Layer 4 of a small transformer language model trained on English Wikipedia (9 layers, counted from 0, width 128).
In attention head 1, each number of a token's query is one row of weights dot the token's vector x. The head spreads its attention over the tokens so far by the softmax of query dot key.

Query weights of the head. A number n stands for (n - 500) times 0.00051.
q0: 514,669,339,477,417,364,563,552,580,564,697,521,387,578,361,390,682,555,474,526,308,592,606,493,557,448,580,534,569,545,628,487,528,417,636,464,474,601,490,445,27,581,563,547,456,544,428,575,503,611,458,365,532,471,584,577,340,358,281,409,442,471,566,411,497,744,539,323,568,595,516,562,432,459,639,240,468,386,389,555,630,699,475,483,322,627,456,685,526,396,385,500,546,463,536,464,323,616,456,575,698,369,623,299,519,377,370,544,519,579,424,507,417,547,641,575,577,488,514,626,298,400,519,379,664,546,458,407
q1: 480,596,478,563,481,464,414,597,594,532,589,547,320,446,329,516,601,497,569,590,313,596,464,553,515,431,506,636,657,603,717,526,424,590,626,685,547,702,455,578,286,684,591,607,539,585,323,639,394,578,381,465,525,414,691,587,328,351,436,386,472,437,640,519,512,645,475,346,624,393,451,497,448,451,724,332,432,509,427,406,479,617,354,497,430,532,405,527,463,469,376,542,500,566,509,419,312,655,510,589,625,395,662,413,581,442,386,517,406,598,426,429,255,564,599,497,558,440,490,612,465,448,584,336,668,719,523,307
q2: 475,329,530,451,531,456,699,468,548,483,245,437,509,473,474,608,324,442,581,407,474,591,588,443,436,675,398,391,635,573,512,480,490,557,425,497,685,399,500,497,639,568,416,444,648,490,569,443,521,454,477,558,473,381,363,457,675,582,580,528,575,524,482,522,485,444,634,541,443,533,495,400,497,519,464,516,595,624,560,532,526,387,615,520,543,405,593,450,513,541,347,433,640,551,535,580,557,412,441,494,305,574,406,635,422,555,437,483,387,400,515,303,641,617,353,595,381,630,562,480,572,609,457,693,596,407,394,475
q3: 467,477,532,505,423,448,504,489,536,346,507,579,534,491,530,498,458,515,471,438,478,415,562,435,409,523,509,407,560,554,473,361,561,438,428,362,477,425,604,477,324,320,436,495,642,561,522,370,601,549,552,445,559,473,487,422,533,545,574,570,412,437,546,479,474,313,484,553,342,519,509,589,370,600,457,525,424,454,511,516,483,416,561,469,639,464,628,421,552,373,523,593,450,381,430,602,443,472,429,367,383,567,414,592,423,502,602,579,543,441,549,593,649,515,444,541,505,450,453,495,548,517,453,571,319,496,468,657
q4: 218,378,435,552,673,519,599,491,402,554,454,485,457,442,593,539,431,260,633,463,488,476,619,521,377,694,348,545,459,407,516,603,402,617,419,457,546,554,390,598,695,427,337,470,615,492,623,342,552,390,585,660,422,421,312,451,605,544,636,569,434,509,427,568,483,558,555,566,506,643,426,634,527,631,439,546,543,585,570,459,494,452,559,401,417,485,670,503,353,410,409,388,488,445,581,492,680,520,555,534,512,506,449,745,451,542,674,447,352,404,555,587,594,565,379,401,285,450,318,506,601,570,532,540,506,475,492,497
q5: 319,602,403,567,580,521,730,581,416,450,585,410,386,526,484,564,573,444,456,474,453,575,605,492,485,360,654,422,730,393,804,331,314,386,740,626,371,588,511,718,415,604,511,565,468,628,155,347,338,563,327,214,305,569,448,354,481,447,651,377,640,622,521,624,423,593,691,486,301,539,525,496,589,275,423,610,493,431,560,467,359,658,331,520,535,246,396,589,507,456,410,440,399,655,493,531,422,454,562,593,545,438,604,334,342,370,547,625,463,640,277,569,442,235,445,333,492,536,532,776,598,346,299,358,441,458,417,443
q6: 706,505,443,454,497,539,660,556,640,442,460,541,538,575,534,471,495,457,462,596,467,495,505,343,447,400,386,532,419,485,385,593,507,424,377,444,298,471,563,510,531,462,381,489,557,621,408,575,401,649,447,479,429,487,594,437,429,451,550,423,403,472,460,442,444,621,482,420,498,534,422,497,537,540,444,556,477,387,637,487,635,551,590,533,554,472,605,537,208,646,443,493,500,444,605,453,549,413,557,557,560,523,408,492,602,417,460,284,572,495,314,563,386,455,398,554,350,502,452,424,495,570,454,434,449,451,278,440
q7: 600,666,302,463,381,453,458,523,707,459,698,293,370,241,462,490,400,531,421,546,514,601,416,546,627,354,720,408,436,556,529,403,513,338,603,338,315,541,408,602,194,628,442,497,449,650,430,570,503,276,403,379,513,374,533,500,531,427,412,531,629,487,455,311,550,562,395,356,287,412,781,693,462,451,582,319,477,471,570,460,449,409,477,347,430,580,427,426,526,649,480,557,416,337,576,433,472,586,577,650,463,559,629,496,375,422,389,488,639,394,484,657,249,397,558,573,602,385,529,497,466,620,330,402,428,554,488,595
q8: 430,550,472,340,453,448,360,308,561,525,381,662,558,466,585,503,335,514,445,533,766,541,526,681,560,353,509,535,528,552,537,669,462,406,601,363,433,332,469,692,621,420,470,614,606,594,302,518,494,660,350,435,543,599,503,518,645,416,700,662,400,387,565,488,607,577,530,653,430,442,345,432,420,527,616,555,407,356,494,393,348,463,497,330,594,620,433,367,279,561,441,506,438,494,476,585,468,355,394,394,534,452,438,311,457,434,482,494,616,577,520,339,234,491,404,666,365,579,413,477,453,473,636,425,552,567,437,578
q9: 452,541,460,394,656,478,272,599,392,582,392,570,482,434,474,273,449,525,477,461,461,524,747,406,614,559,330,516,557,576,507,617,762,637,493,427,770,510,266,418,406,521,619,558,455,617,416,643,513,544,414,513,628,348,484,484,425,695,351,517,477,474,362,321,375,590,703,453,475,484,503,603,310,578,547,425,614,529,407,309,320,540,603,546,640,643,355,497,634,487,537,541,574,555,470,314,628,688,576,570,537,351,497,493,405,484,468,609,398,436,497,252,640,695,527,487,619,592,246,441,578,583,412,393,421,478,651,507
q10: 553,445,487,298,526,567,410,357,446,658,477,422,382,391,531,373,560,590,475,560,429,503,614,837,528,322,683,454,337,627,709,566,549,642,529,519,386,583,588,579,532,510,488,546,306,469,537,670,576,442,431,691,744,403,386,566,556,458,520,616,503,456,596,497,560,563,389,602,488,548,528,625,527,491,600,566,622,338,484,583,497,458,624,316,463,432,650,636,652,532,439,589,510,467,481,373,681,288,433,379,451,531,485,531,408,603,447,313,643,460,632,323,546,337,491,481,454,503,98,386,490,549,487,466,535,433,455,624
q11: 573,373,395,496,772,284,363,792,537,338,474,237,566,529,437,462,689,550,603,545,684,618,217,657,334,566,615,445,428,521,450,706,452,474,232,438,512,444,246,422,559,310,492,398,480,690,294,425,508,429,487,618,467,609,369,426,517,359,454,419,401,776,276,609,520,517,443,527,516,739,456,521,737,512,308,721,626,492,567,212,689,618,492,580,657,542,617,576,795,434,697,571,278,643,434,633,292,452,309,344,504,516,404,350,516,548,670,670,888,444,578,521,555,692,431,483,559,722,600,530,445,473,423,630,537,646,211,576
q12: 491,458,538,418,587,503,381,485,477,449,509,426,642,518,521,527,406,456,762,463,568,503,659,503,566,451,578,386,675,442,548,567,551,348,299,465,517,545,437,401,586,281,452,488,615,595,602,500,396,680,487,488,352,617,457,491,626,384,476,500,329,491,517,533,597,384,575,555,444,599,412,365,412,383,464,601,403,460,503,703,464,439,492,553,349,600,454,458,520,634,580,405,518,616,329,508,261,455,405,301,577,434,506,506,567,685,511,636,442,455,475,500,377,573,562,845,521,497,570,595,550,605,457,489,529,325,533,446
q13: 393,369,774,485,560,358,443,515,496,549,255,361,543,229,539,298,492,424,405,572,395,422,400,481,751,540,500,479,604,402,500,553,489,597,216,526,649,436,489,489,592,416,557,500,398,556,488,213,373,545,528,589,391,514,402,370,700,465,530,561,634,595,344,493,566,534,384,476,521,535,393,625,378,711,410,475,392,521,669,227,604,572,493,570,450,404,687,412,554,537,411,763,444,569,577,503,527,500,458,304,571,701,369,781,427,468,568,216,420,390,476,282,594,606,456,588,665,721,688,600,664,636,651,644,721,490,524,612
q14: 479,319,279,528,620,692,590,371,612,412,572,406,650,678,597,479,601,379,532,671,414,369,424,658,472,532,584,620,479,379,575,433,391,521,383,669,215,270,632,528,855,470,265,275,597,756,444,179,452,646,636,414,247,461,665,500,517,335,364,621,436,452,563,566,404,534,496,561,430,538,559,472,546,357,557,552,278,543,773,762,554,407,469,668,449,451,568,793,508,318,426,372,594,373,617,664,525,333,339,576,418,401,645,586,661,461,623,518,452,488,614,313,266,453,742,500,488,391,752,564,389,407,683,639,604,226,617,401
q15: 553,607,373,585,382,458,625,712,419,465,596,468,590,327,617,462,742,408,615,390,350,569,507,429,553,321,647,455,438,456,478,310,490,335,655,429,638,433,341,375,418,447,480,490,706,539,407,347,335,564,500,407,631,659,702,450,633,381,469,454,429,412,431,545,397,542,453,475,403,622,701,694,592,354,564,597,387,579,364,426,423,415,438,287,615,483,415,526,517,405,610,312,346,574,453,459,330,493,372,511,631,527,658,377,493,404,580,692,520,539,541,340,485,523,487,625,702,562,685,322,331,326,583,374,279,371,557,417
q16: 513,656,482,476,352,392,579,653,497,602,645,363,484,341,551,319,643,511,482,571,455,411,380,481,571,293,622,575,576,356,566,550,393,270,704,458,401,665,522,572,348,654,616,683,399,512,449,455,536,346,275,436,649,573,601,399,506,486,528,370,515,506,468,408,500,522,690,469,437,631,629,527,453,488,617,399,577,330,609,509,469,678,477,339,440,461,491,506,565,473,609,448,518,494,542,461,456,457,516,582,543,547,494,234,449,403,577,492,614,561,441,664,497,390,453,554,666,523,437,509,466,437,580,370,212,552,562,488
q17: 578,599,503,447,261,553,500,403,544,509,593,506,427,553,478,514,506,557,470,492,482,472,381,406,484,345,459,473,435,376,573,379,583,297,566,420,428,486,392,428,293,459,484,511,297,442,430,411,517,584,386,511,426,589,566,412,409,582,339,480,423,475,623,466,597,514,456,474,516,639,505,659,494,576,484,223,443,349,506,356,489,558,564,464,397,606,500,658,473,348,508,426,478,419,630,398,250,604,616,616,528,380,495,503,602,422,435,611,547,527,482,671,593,412,582,478,580,423,324,558,407,351,527,473,648,423,541,506
q18: 634,583,456,638,344,500,421,532,416,506,665,410,379,518,453,476,548,558,558,500,531,628,558,629,597,346,639,494,598,477,545,415,410,488,611,555,517,539,351,465,369,729,534,530,337,536,441,591,355,583,440,375,427,414,503,549,410,342,527,382,509,555,621,536,406,656,462,357,654,511,545,523,509,406,644,410,511,486,618,372,550,628,404,556,463,497,375,548,471,623,512,430,621,445,555,435,411,621,518,702,642,514,659,379,494,423,277,585,380,653,368,338,328,475,602,588,614,424,602,515,473,535,385,285,621,570,511,437
q19: 544,454,612,596,363,503,547,449,396,564,482,587,611,645,538,407,541,532,438,547,569,448,658,548,650,463,581,462,437,613,256,350,620,338,463,150,553,327,462,641,661,482,399,485,475,476,716,477,497,339,408,529,638,494,399,506,625,454,373,509,455,568,464,586,529,462,587,489,351,462,566,520,535,697,489,623,600,436,583,438,500,453,629,455,458,537,417,391,578,579,474,476,434,390,421,531,530,407,601,568,514,528,560,343,514,566,528,492,576,514,479,421,497,473,555,588,419,598,463,530,532,714,740,517,357,433,429,338
q20: 598,309,537,374,439,500,452,544,473,546,420,383,510,470,482,533,400,500,574,434,312,523,505,513,536,657,361,455,553,441,522,669,578,613,431,520,502,480,467,311,752,598,431,597,583,495,443,713,468,540,527,620,341,534,429,658,454,418,508,525,478,529,462,681,572,508,542,556,590,463,409,413,675,452,465,537,534,522,594,564,392,468,445,555,484,463,518,524,344,525,507,431,460,585,448,534,464,357,425,596,548,376,600,568,588,490,428,500,409,572,507,497,560,471,429,564,348,531,589,435,598,492,398,454,537,484,424,427
q21: 258,575,525,676,511,482,453,460,583,411,494,643,537,554,416,364,464,556,511,417,620,580,608,454,625,460,711,394,555,500,535,255,565,546,643,500,513,410,644,392,182,407,463,447,490,573,457,606,492,454,635,610,546,318,511,594,567,564,533,559,449,400,560,428,318,469,623,548,399,356,516,454,601,503,508,436,542,450,604,570,461,435,531,514,646,416,466,625,642,516,640,383,421,531,384,607,537,508,503,531,429,614,437,497,460,355,481,619,608,392,548,525,581,552,560,492,481,417,559,395,566,509,543,588,564,526,540,470
q22: 640,532,451,611,411,438,554,720,445,653,565,420,368,403,512,376,521,555,610,589,434,574,544,529,537,448,613,480,475,376,583,514,450,350,621,638,510,683,415,600,568,760,510,657,490,467,281,538,311,592,275,511,352,487,394,575,354,388,303,364,503,565,557,567,405,713,370,347,695,543,604,493,529,500,625,534,466,402,587,479,592,799,517,504,296,500,446,600,428,586,528,324,605,547,569,443,518,617,609,718,693,381,681,297,363,352,189,418,452,540,259,319,389,470,573,552,475,467,602,489,440,458,555,364,746,642,510,412
q23: 468,560,381,523,539,485,555,543,533,358,578,484,362,490,364,578,545,567,576,530,570,487,387,454,523,452,616,432,422,505,444,282,539,440,696,553,508,428,401,592,352,393,426,405,493,471,586,503,500,568,489,427,513,520,584,273,516,352,490,542,518,437,567,500,338,479,338,577,593,633,585,582,425,467,551,318,520,600,402,419,602,483,485,522,511,500,553,517,578,485,686,502,583,468,508,521,425,510,401,495,591,580,396,399,464,470,655,533,602,455,635,550,460,549,455,628,699,321,562,481,612,444,530,635,553,566,500,542
q24: 404,233,463,722,718,485,533,436,613,468,306,317,402,549,470,409,490,419,614,458,373,409,400,370,292,543,421,574,509,497,443,538,387,516,583,558,399,471,582,512,412,404,655,300,479,361,572,457,583,547,677,644,534,272,457,719,541,392,487,484,570,466,417,538,541,580,543,488,547,375,533,447,734,437,447,500,409,572,649,656,479,622,563,516,529,537,600,512,415,361,329,718,556,500,653,562,603,521,526,526,472,488,572,602,375,500,711,477,531,584,572,465,589,539,656,556,525,494,726,523,481,598,506,301,430,418,652,550
q25: 709,513,510,409,493,383,673,368,676,333,388,627,658,597,621,553,376,524,664,379,380,562,483,370,360,619,442,543,276,397,518,399,338,531,442,526,375,634,500,503,617,385,419,553,441,512,644,464,612,405,626,579,494,412,362,602,507,500,487,380,513,568,691,576,485,541,330,497,741,325,497,581,517,563,479,481,449,617,217,529,531,575,387,524,469,686,463,647,526,597,585,447,471,663,545,476,473,600,592,432,493,433,553,397,603,519,395,420,652,720,585,510,518,534,539,743,298,630,599,422,434,667,701,621,359,491,368,490
q26: 570,675,337,311,524,519,516,647,433,594,567,479,197,705,341,235,761,443,611,450,504,497,419,507,705,443,596,503,418,554,449,413,552,479,678,560,316,559,325,714,389,626,480,680,370,484,436,490,443,474,343,572,490,602,570,470,368,561,514,497,447,336,389,541,487,563,537,415,510,503,585,605,651,464,478,364,490,474,551,463,513,448,562,471,528,290,437,649,330,618,350,503,558,352,564,444,666,273,486,613,555,596,546,522,363,294,444,454,527,552,623,379,347,464,475,513,535,513,224,387,373,500,281,487,440,782,638,452
q27: 317,311,622,539,747,413,655,416,487,463,497,503,434,542,436,363,510,567,416,340,538,417,507,466,577,701,432,422,669,484,532,601,274,403,338,562,435,473,440,494,504,415,431,520,503,472,448,618,597,599,341,612,461,414,581,555,507,512,351,473,542,513,538,470,549,531,455,708,456,460,456,219,690,500,389,371,465,436,831,698,559,339,472,656,555,395,449,547,577,542,507,434,375,456,348,683,391,371,565,302,602,382,566,510,545,522,449,780,471,582,607,306,587,626,533,611,450,466,618,671,487,539,307,532,529,500,673,447
q28: 520,513,677,662,497,411,528,461,577,533,473,808,514,542,434,358,480,473,378,713,705,477,497,398,532,626,353,642,619,439,412,460,422,356,452,587,432,601,540,597,557,301,569,370,544,450,462,461,452,353,486,296,378,386,394,490,473,561,546,413,339,497,541,790,424,534,673,424,416,463,399,295,702,595,525,615,370,528,539,442,451,457,356,541,466,725,682,597,417,445,605,546,356,669,506,533,476,674,463,483,543,516,475,596,510,402,557,400,413,626,558,414,432,416,500,273,440,559,716,459,263,649,392,586,430,478,590,292
q29: 469,517,280,619,456,435,314,708,483,298,299,342,505,700,712,369,734,684,780,408,613,621,142,437,579,483,609,447,483,614,277,443,820,292,542,521,381,359,744,326,668,544,459,364,566,410,288,355,344,528,777,574,458,762,280,378,342,484,187,474,534,568,401,643,661,273,715,496,622,476,297,346,371,504,536,395,316,263,431,402,561,397,615,545,518,491,282,553,252,483,405,406,384,571,330,543,353,381,357,621,539,630,529,568,635,430,563,621,649,430,544,518,211,422,618,568,622,659,742,500,682,388,450,354,441,606,349,339
q30: 493,214,473,447,314,719,577,474,353,684,334,385,692,431,550,399,555,432,398,383,402,329,458,239,422,339,412,304,634,349,464,353,557,647,392,507,513,421,567,385,547,600,621,534,583,522,409,586,549,594,536,537,533,564,628,565,473,572,345,548,284,507,532,423,503,400,405,438,506,531,725,603,510,368,478,379,413,609,410,454,487,594,625,718,629,281,431,433,510,500,620,487,784,507,467,482,441,551,507,483,661,277,426,500,385,381,626,488,523,462,667,466,610,573,470,599,585,506,301,562,628,431,364,270,454,497,521,439
q31: 391,377,558,337,340,506,398,538,336,556,607,601,699,545,500,562,292,521,659,331,358,468,657,661,441,678,317,424,620,538,510,460,500,517,373,529,484,454,604,611,552,367,438,369,420,521,517,628,620,624,434,697,563,304,468,553,369,506,705,253,522,604,466,575,639,403,478,506,616,657,661,618,616,503,301,475,600,453,526,595,609,594,562,408,345,471,553,558,475,465,548,558,587,573,557,512,430,239,527,349,445,578,401,653,554,506,537,497,424,444,437,346,511,611,497,659,559,622,364,694,698,455,425,444,387,442,378,562

Each question shows a short text with each token's key, already scaled and adjusted for position as the last token sees it. A number n stands for (n - 500) times 0.0025.

Then comes the last token's vector x. A number n stands for (n - 500) times 0.022.

0 "ansas": 520,441,530,354,515,466,610,444,504,520,537,504,530,478,538,525,565,431,530,533,533,540,600,536,524,455,476,530,463,493,510,508
1 " City": 420,497,534,351,531,470,604,435,522,516,553,503,540,479,528,534,539,422,552,516,567,538,607,502,529,457,467,516,461,494,507,520
2 ",": 425,525,521,380,515,493,592,457,491,506,509,501,509,501,513,516,488,446,545,509,514,523,583,468,552,479,466,520,475,494,512,508
3 " which": 468,517,530,407,557,526,595,459,480,478,455,493,527,516,485,512,461,487,553,520,587,534,573,433,555,509,452,499,525,493,471,506
4 " last": 530,552,562,364,544,500,652,428,486,460,477,497,591,507,495,505,453,497,638,540,674,535,656,432,519,486,429,503,523,497,478,523
5 "ed": 574,556,520,342,520,477,632,388,501,473,436,502,600,542,462,516,497,543,628,506,733,452,610,431,567,535,439,536,522,495,478,528
6 " until": 548,555,487,301,553,518,617,413,469,468,429,497,542,521,508,507,538,542,617,461,654,510,636,368,553,487,486,540,562,489,493,532
x: 567,519,424,457,510,489,569,576,436,529,613,564,465,521,503,555,400,429,597,440,369,591,580,372,348,477,406,632,428,532,494,464,247,530,485,559,376,675,508,494,517,414,396,546,611,584,371,433,458,377,568,439,337,516,586,546,462,536,501,267,598,640,627,512,500,480,385,457,592,474,574,592,523,516,487,521,645,284,428,652,443,650,435,624,451,601,548,638,328,503,463,548,460,617,589,440,481,574,710,582,481,531,578,488,584,618,453,319,533,488,441,657,573,431,610,302,634,373,621,465,552,565,481,353,564,515,528,463
Which token does the last token look at most, and with what share of its attention? 6 " until", with about 70%

0 ",": 513,479,513,427,503,497,558,468,489,498,504,501,508,502,509,509,527,466,517,515,498,518,543,491,533,487,476,517,488,496,503,505
1 " f": 434,519,544,360,501,474,617,462,515,493,457,499,539,484,549,516,536,448,541,551,560,495,562,492,515,505,468,507,481,499,531,485
2 "ed": 453,514,548,450,477,474,584,427,501,491,451,496,536,509,492,541,487,434,559,510,589,458,531,531,506,521,494,507,479,491,538,490
3 "eral": 480,519,536,383,534,469,583,480,485,539,464,495,522,479,497,509,482,437,552,524,577,490,569,476,514,496,478,516,530,499,502,505
4 " law": 550,545,525,401,511,475,590,481,503,517,494,501,510,502,512,511,449,476,576,522,566,486,576,504,510,494,478,523,541,492,512,459
5 " has": 583,556,501,423,526,490,597,443,492,479,489,504,537,509,509,514,496,516,574,484,589,487,606,510,507,505,428,503,511,488,490,475
6 " prov": 533,548,507,308,491,491,617,481,499,497,464,498,557,509,520,498,542,544,647,501,641,532,617,483,501,430,462,517,517,492,491,516
x: 403,409,642,555,400,559,499,441,599,472,465,514,423,625,526,478,445,573,494,577,452,443,496,571,329,581,540,554,499,522,615,484,555,350,488,505,419,552,483,423,455,532,531,371,476,309,388,655,644,543,187,366,564,648,521,336,327,375,475,357,461,480,525,519,562,847,386,582,563,415,413,586,469,513,587,642,479,576,548,536,637,901,297,497,632,564,547,332,558,400,487,472,366,509,533,502,488,741,695,478,567,562,601,432,411,428,344,523,561,322,386,485,399,502,434,342,329,486,425,435,657,390,618,445,357,677,454,344
To which token does the last token give the most attention? 6 " prov"

0 "eral": 526,457,544,354,539,471,589,448,476,509,520,506,520,483,518,520,549,462,527,541,570,522,593,511,508,464,470,537,486,492,500,478
1 "ly": 436,511,508,385,532,488,602,454,454,492,509,507,528,502,531,515,543,457,531,499,539,505,579,555,565,477,466,545,497,488,497,500
2 " women": 399,525,553,327,515,475,588,440,508,493,492,505,534,519,510,527,497,445,567,542,573,487,603,489,507,474,464,530,477,492,522,512
3 " act": 448,557,545,346,481,482,628,480,483,508,470,503,536,517,528,494,445,443,576,527,541,511,582,452,477,471,463,532,522,496,510,532
4 "ing": 563,541,499,401,526,488,607,430,499,504,496,506,554,531,507,509,459,508,549,497,634,526,605,540,514,485,463,568,486,491,473,529
5 " like": 564,542,497,403,516,495,590,424,500,495,479,501,534,514,529,518,502,511,565,480,604,504,607,476,546,476,494,534,502,496,511,531
6 " men": 566,550,492,319,501,478,596,450,523,487,482,501,529,528,501,516,541,534,613,504,598,450,632,481,508,473,464,505,508,498,540,522
x: 517,340,536,599,580,558,507,489,580,619,531,376,584,324,508,463,460,398,492,330,496,361,438,364,506,601,496,720,583,381,538,623,456,494,572,351,650,499,497,399,491,599,467,560,313,592,241,473,708,552,347,587,357,531,494,562,328,491,514,255,667,542,545,521,490,615,583,452,591,283,582,469,507,556,564,691,414,346,583,451,551,727,615,667,639,422,391,592,572,531,317,503,514,561,501,172,515,477,649,584,473,635,379,485,476,332,526,663,691,499,402,586,563,587,468,554,497,488,443,567,384,592,458,476,520,542,442,427
To which token does the last token give the most attention? 6 " men"

0 "ery": 526,466,533,380,538,493,576,441,487,510,500,506,512,484,530,519,539,456,536,517,541,513,611,478,518,489,475,534,470,492,511,504
1 ".\n\n": 453,495,539,408,502,499,560,449,491,496,486,500,517,493,506,507,514,465,530,527,526,523,563,493,529,507,473,520,503,494,496,509
2 "==": 443,528,560,372,539,484,591,467,498,502,472,498,525,503,498,507,481,471,560,531,604,498,604,473,531,504,445,505,472,494,510,484
3 "History": 474,529,559,368,533,482,592,431,479,492,454,497,567,510,494,517,472,471,608,531,647,479,647,430,522,527,458,505,541,492,480,487
4 "==\n": 549,501,517,406,512,494,564,422,483,497,501,498,536,501,510,515,494,518,559,508,536,510,615,480,537,504,472,533,517,492,488,513
5 "The": 532,528,515,414,547,501,560,484,482,488,489,498,516,519,491,498,507,499,565,517,562,502,590,512,529,506,487,490,513,501,480,479
6 " Ch": 512,556,494,312,483,489,621,483,504,461,511,494,553,518,482,497,534,517,636,508,564,394,616,473,544,503,552,481,510,505,500,504
x: 427,466,484,351,562,459,542,609,349,551,479,533,537,429,497,456,468,546,394,614,472,390,427,554,414,513,632,531,420,608,544,508,435,694,611,532,540,613,519,323,420,617,581,556,512,550,285,516,381,384,576,477,402,632,504,560,293,619,643,509,468,385,448,413,435,484,361,606,497,461,573,523,553,571,644,477,545,490,431,503,489,634,180,568,367,581,606,470,493,606,557,529,502,446,520,456,441,471,715,685,588,401,562,483,364,616,438,411,445,528,555,506,558,435,443,528,418,370,262,329,485,459,498,510,523,490,447,724
Which token does the last token look at most, and with what share of its attention? 6 " Ch", with about 50%

0 "red": 531,472,537,361,530,485,613,413,472,504,456,506,543,493,557,539,555,462,534,511,568,498,606,516,547,469,458,551,480,494,483,522
1 " in": 426,500,534,369,525,493,588,427,509,516,494,502,523,505,521,525,521,442,545,508,557,520,554,467,528,477,477,534,484,495,502,501
2 " the": 463,515,536,444,516,498,557,485,495,504,504,499,510,505,488,505,485,478,537,515,504,521,565,500,515,504,479,502,496,500,487,487
3 " early": 470,567,591,310,567,469,634,438,459,489,467,499,592,494,471,502,444,501,632,541,664,482,584,494,554,471,453,531,468,499,571,535
4 " ": 561,549,499,432,501,479,603,481,509,493,474,501,532,498,499,523,478,510,533,504,504,526,529,526,521,478,446,514,464,498,504,499
5 "1": 616,541,499,474,489,475,634,461,558,442,531,499,594,501,497,526,499,568,533,499,562,536,517,548,526,452,437,509,423,492,512,536
6 "9": 529,481,495,427,446,451,631,466,531,470,485,496,568,472,461,501,538,558,532,487,493,454,501,499,522,497,442,504,464,493,557,529
x: 517,491,424,530,669,513,593,421,635,458,557,474,442,608,478,456,416,291,460,509,514,329,519,723,404,511,591,566,437,507,536,590,459,610,585,471,506,531,558,485,552,585,520,559,635,665,296,487,370,451,519,623,533,437,549,811,502,600,507,520,348,329,473,531,601,597,637,407,576,434,508,489,745,406,536,541,468,604,533,479,452,762,426,572,521,466,415,547,282,657,364,456,469,576,397,513,444,564,493,539,539,679,378,567,579,465,141,327,452,406,231,384,434,502,519,444,341,353,526,511,652,349,510,324,524,410,435,532
To which token does the last token give the most attention? 3 " early"

0 "-G": 528,441,565,332,526,484,623,445,486,479,508,506,519,482,523,519,554,424,548,556,573,524,601,468,496,456,466,538,462,493,495,481
1 "ate": 425,469,567,282,557,477,601,458,493,490,501,502,542,483,482,508,538,409,557,519,655,513,575,449,511,470,464,537,484,488,486,520
2 "wood": 412,471,525,387,490,471,597,477,504,506,592,503,512,462,471,513,508,451,559,491,465,563,548,547,498,448,512,513,450,494,561,519
3 " of": 495,567,503,325,538,478,613,454,522,491,510,501,514,511,505,530,464,448,561,484,538,542,574,449,505,496,466,505,523,499,511,514
4 " the": 550,530,518,447,518,496,560,487,494,503,508,498,513,506,486,505,484,500,554,504,496,534,557,520,513,503,484,500,500,499,491,481
5 " United": 616,557,528,385,478,443,636,509,531,504,574,490,538,500,470,527,512,510,623,510,598,490,583,512,503,482,460,484,451,497,548,518
6 " States": 555,571,500,374,485,454,608,540,533,515,557,496,500,511,511,515,547,527,561,488,568,491,587,489,526,457,455,513,433,495,533,489
x: 430,458,519,637,438,616,554,546,367,473,498,409,467,330,434,526,517,489,530,463,469,575,651,380,270,472,409,681,569,518,535,673,538,480,626,458,693,386,460,570,643,498,590,522,553,526,425,474,534,664,589,682,441,480,421,597,422,448,508,576,534,485,280,435,510,630,416,611,456,455,400,355,437,448,564,572,514,311,460,475,394,736,473,495,484,572,407,533,442,352,468,362,553,519,600,367,606,433,619,600,606,543,544,473,395,538,491,576,277,519,348,564,510,431,447,442,323,567,540,656,598,717,442,419,634,365,478,611
Which token does the last token look at most, and with what share of its attention? 1 "ate", with about 50%

0 " equ": 534,437,591,337,522,477,628,444,460,503,461,504,538,473,567,521,566,443,536,551,591,514,597,494,511,455,470,540,485,490,507,468
1 "ip": 424,483,555,372,474,485,615,439,455,529,427,502,552,503,541,529,541,448,559,505,563,566,524,486,477,495,494,546,444,481,509,447
2 "ment": 419,496,571,330,574,485,581,453,414,523,507,505,540,475,513,543,495,451,576,517,572,564,582,436,542,495,426,531,499,489,484,498
3 ":\n": 482,532,530,376,509,486,585,424,492,519,468,502,517,477,554,523,462,484,577,513,530,537,653,472,529,468,466,535,488,489,507,490
4 "-": 553,534,510,384,511,506,594,451,493,488,484,501,515,513,528,510,481,497,559,508,573,524,614,470,546,481,487,527,484,498,495,497
5 " He": 577,579,517,413,503,492,599,513,499,462,560,500,504,493,495,522,506,472,591,546,627,457,627,540,551,529,510,506,538,498,441,502
6 "avy": 565,604,497,403,521,503,591,475,475,474,518,503,535,486,486,506,515,499,622,517,657,451,621,481,498,491,507,528,473,505,513,445
x: 518,492,529,397,275,416,343,574,510,604,528,488,469,371,472,565,494,308,432,613,719,491,662,306,675,685,495,592,471,562,567,574,572,375,432,547,595,469,543,621,563,551,525,632,340,481,300,635,467,217,636,559,506,413,296,493,420,460,446,580,529,548,418,498,524,559,402,347,520,323,661,332,434,544,297,452,455,449,342,367,485,649,643,579,519,555,357,488,383,369,570,453,421,646,655,359,599,749,431,615,395,535,456,315,476,443,517,411,615,390,452,374,573,700,592,484,407,434,526,387,462,515,409,431,436,600,442,530
Which two tokens does the last token look at most, in order? 5 " He", 6 "avy"

0 " c": 528,453,565,338,511,475,630,455,496,492,486,502,536,480,530,516,570,438,545,557,566,507,592,490,526,463,470,535,474,496,516,485
1 "ities": 433,459,560,309,536,462,630,409,502,504,503,499,539,503,508,521,549,434,566,541,630,479,641,461,498,481,447,524,511,485,537,521
2 ".": 426,520,533,387,493,494,581,444,503,494,499,500,525,498,520,507,485,449,544,524,544,519,601,482,549,509,465,527,497,491,503,520
3 " In": 483,576,542,261,612,502,640,453,481,503,444,499,531,503,555,503,446,444,589,540,645,435,583,451,598,458,478,553,512,497,516,526
4 " ": 577,554,501,419,502,482,616,469,506,501,470,499,526,504,504,530,479,507,545,513,506,515,541,537,533,471,442,512,456,498,497,495
5 "1": 601,529,506,459,491,491,647,436,550,435,535,497,611,502,503,536,501,571,549,515,600,524,533,525,540,444,440,514,410,494,493,537
6 "9": 526,462,494,396,456,447,651,432,522,460,495,497,587,482,459,505,533,568,548,483,514,427,534,459,543,496,431,510,447,492,557,527
x: 515,461,419,528,674,412,561,392,594,467,541,470,460,639,431,474,413,300,445,511,526,359,461,725,423,575,656,554,425,587,536,570,498,624,529,509,480,588,566,486,570,584,516,544,636,700,327,592,405,449,533,575,537,416,562,848,524,590,457,534,331,297,444,518,562,566,630,434,587,481,443,469,651,375,577,553,463,569,531,425,472,790,333,610,518,423,381,482,218,625,324,490,425,586,364,505,404,604,483,543,534,635,410,589,520,455,179,366,447,436,301,394,447,503,515,447,436,357,540,547,516,382,543,373,556,394,386,532
To which token does the last token give the most attention? 3 " In"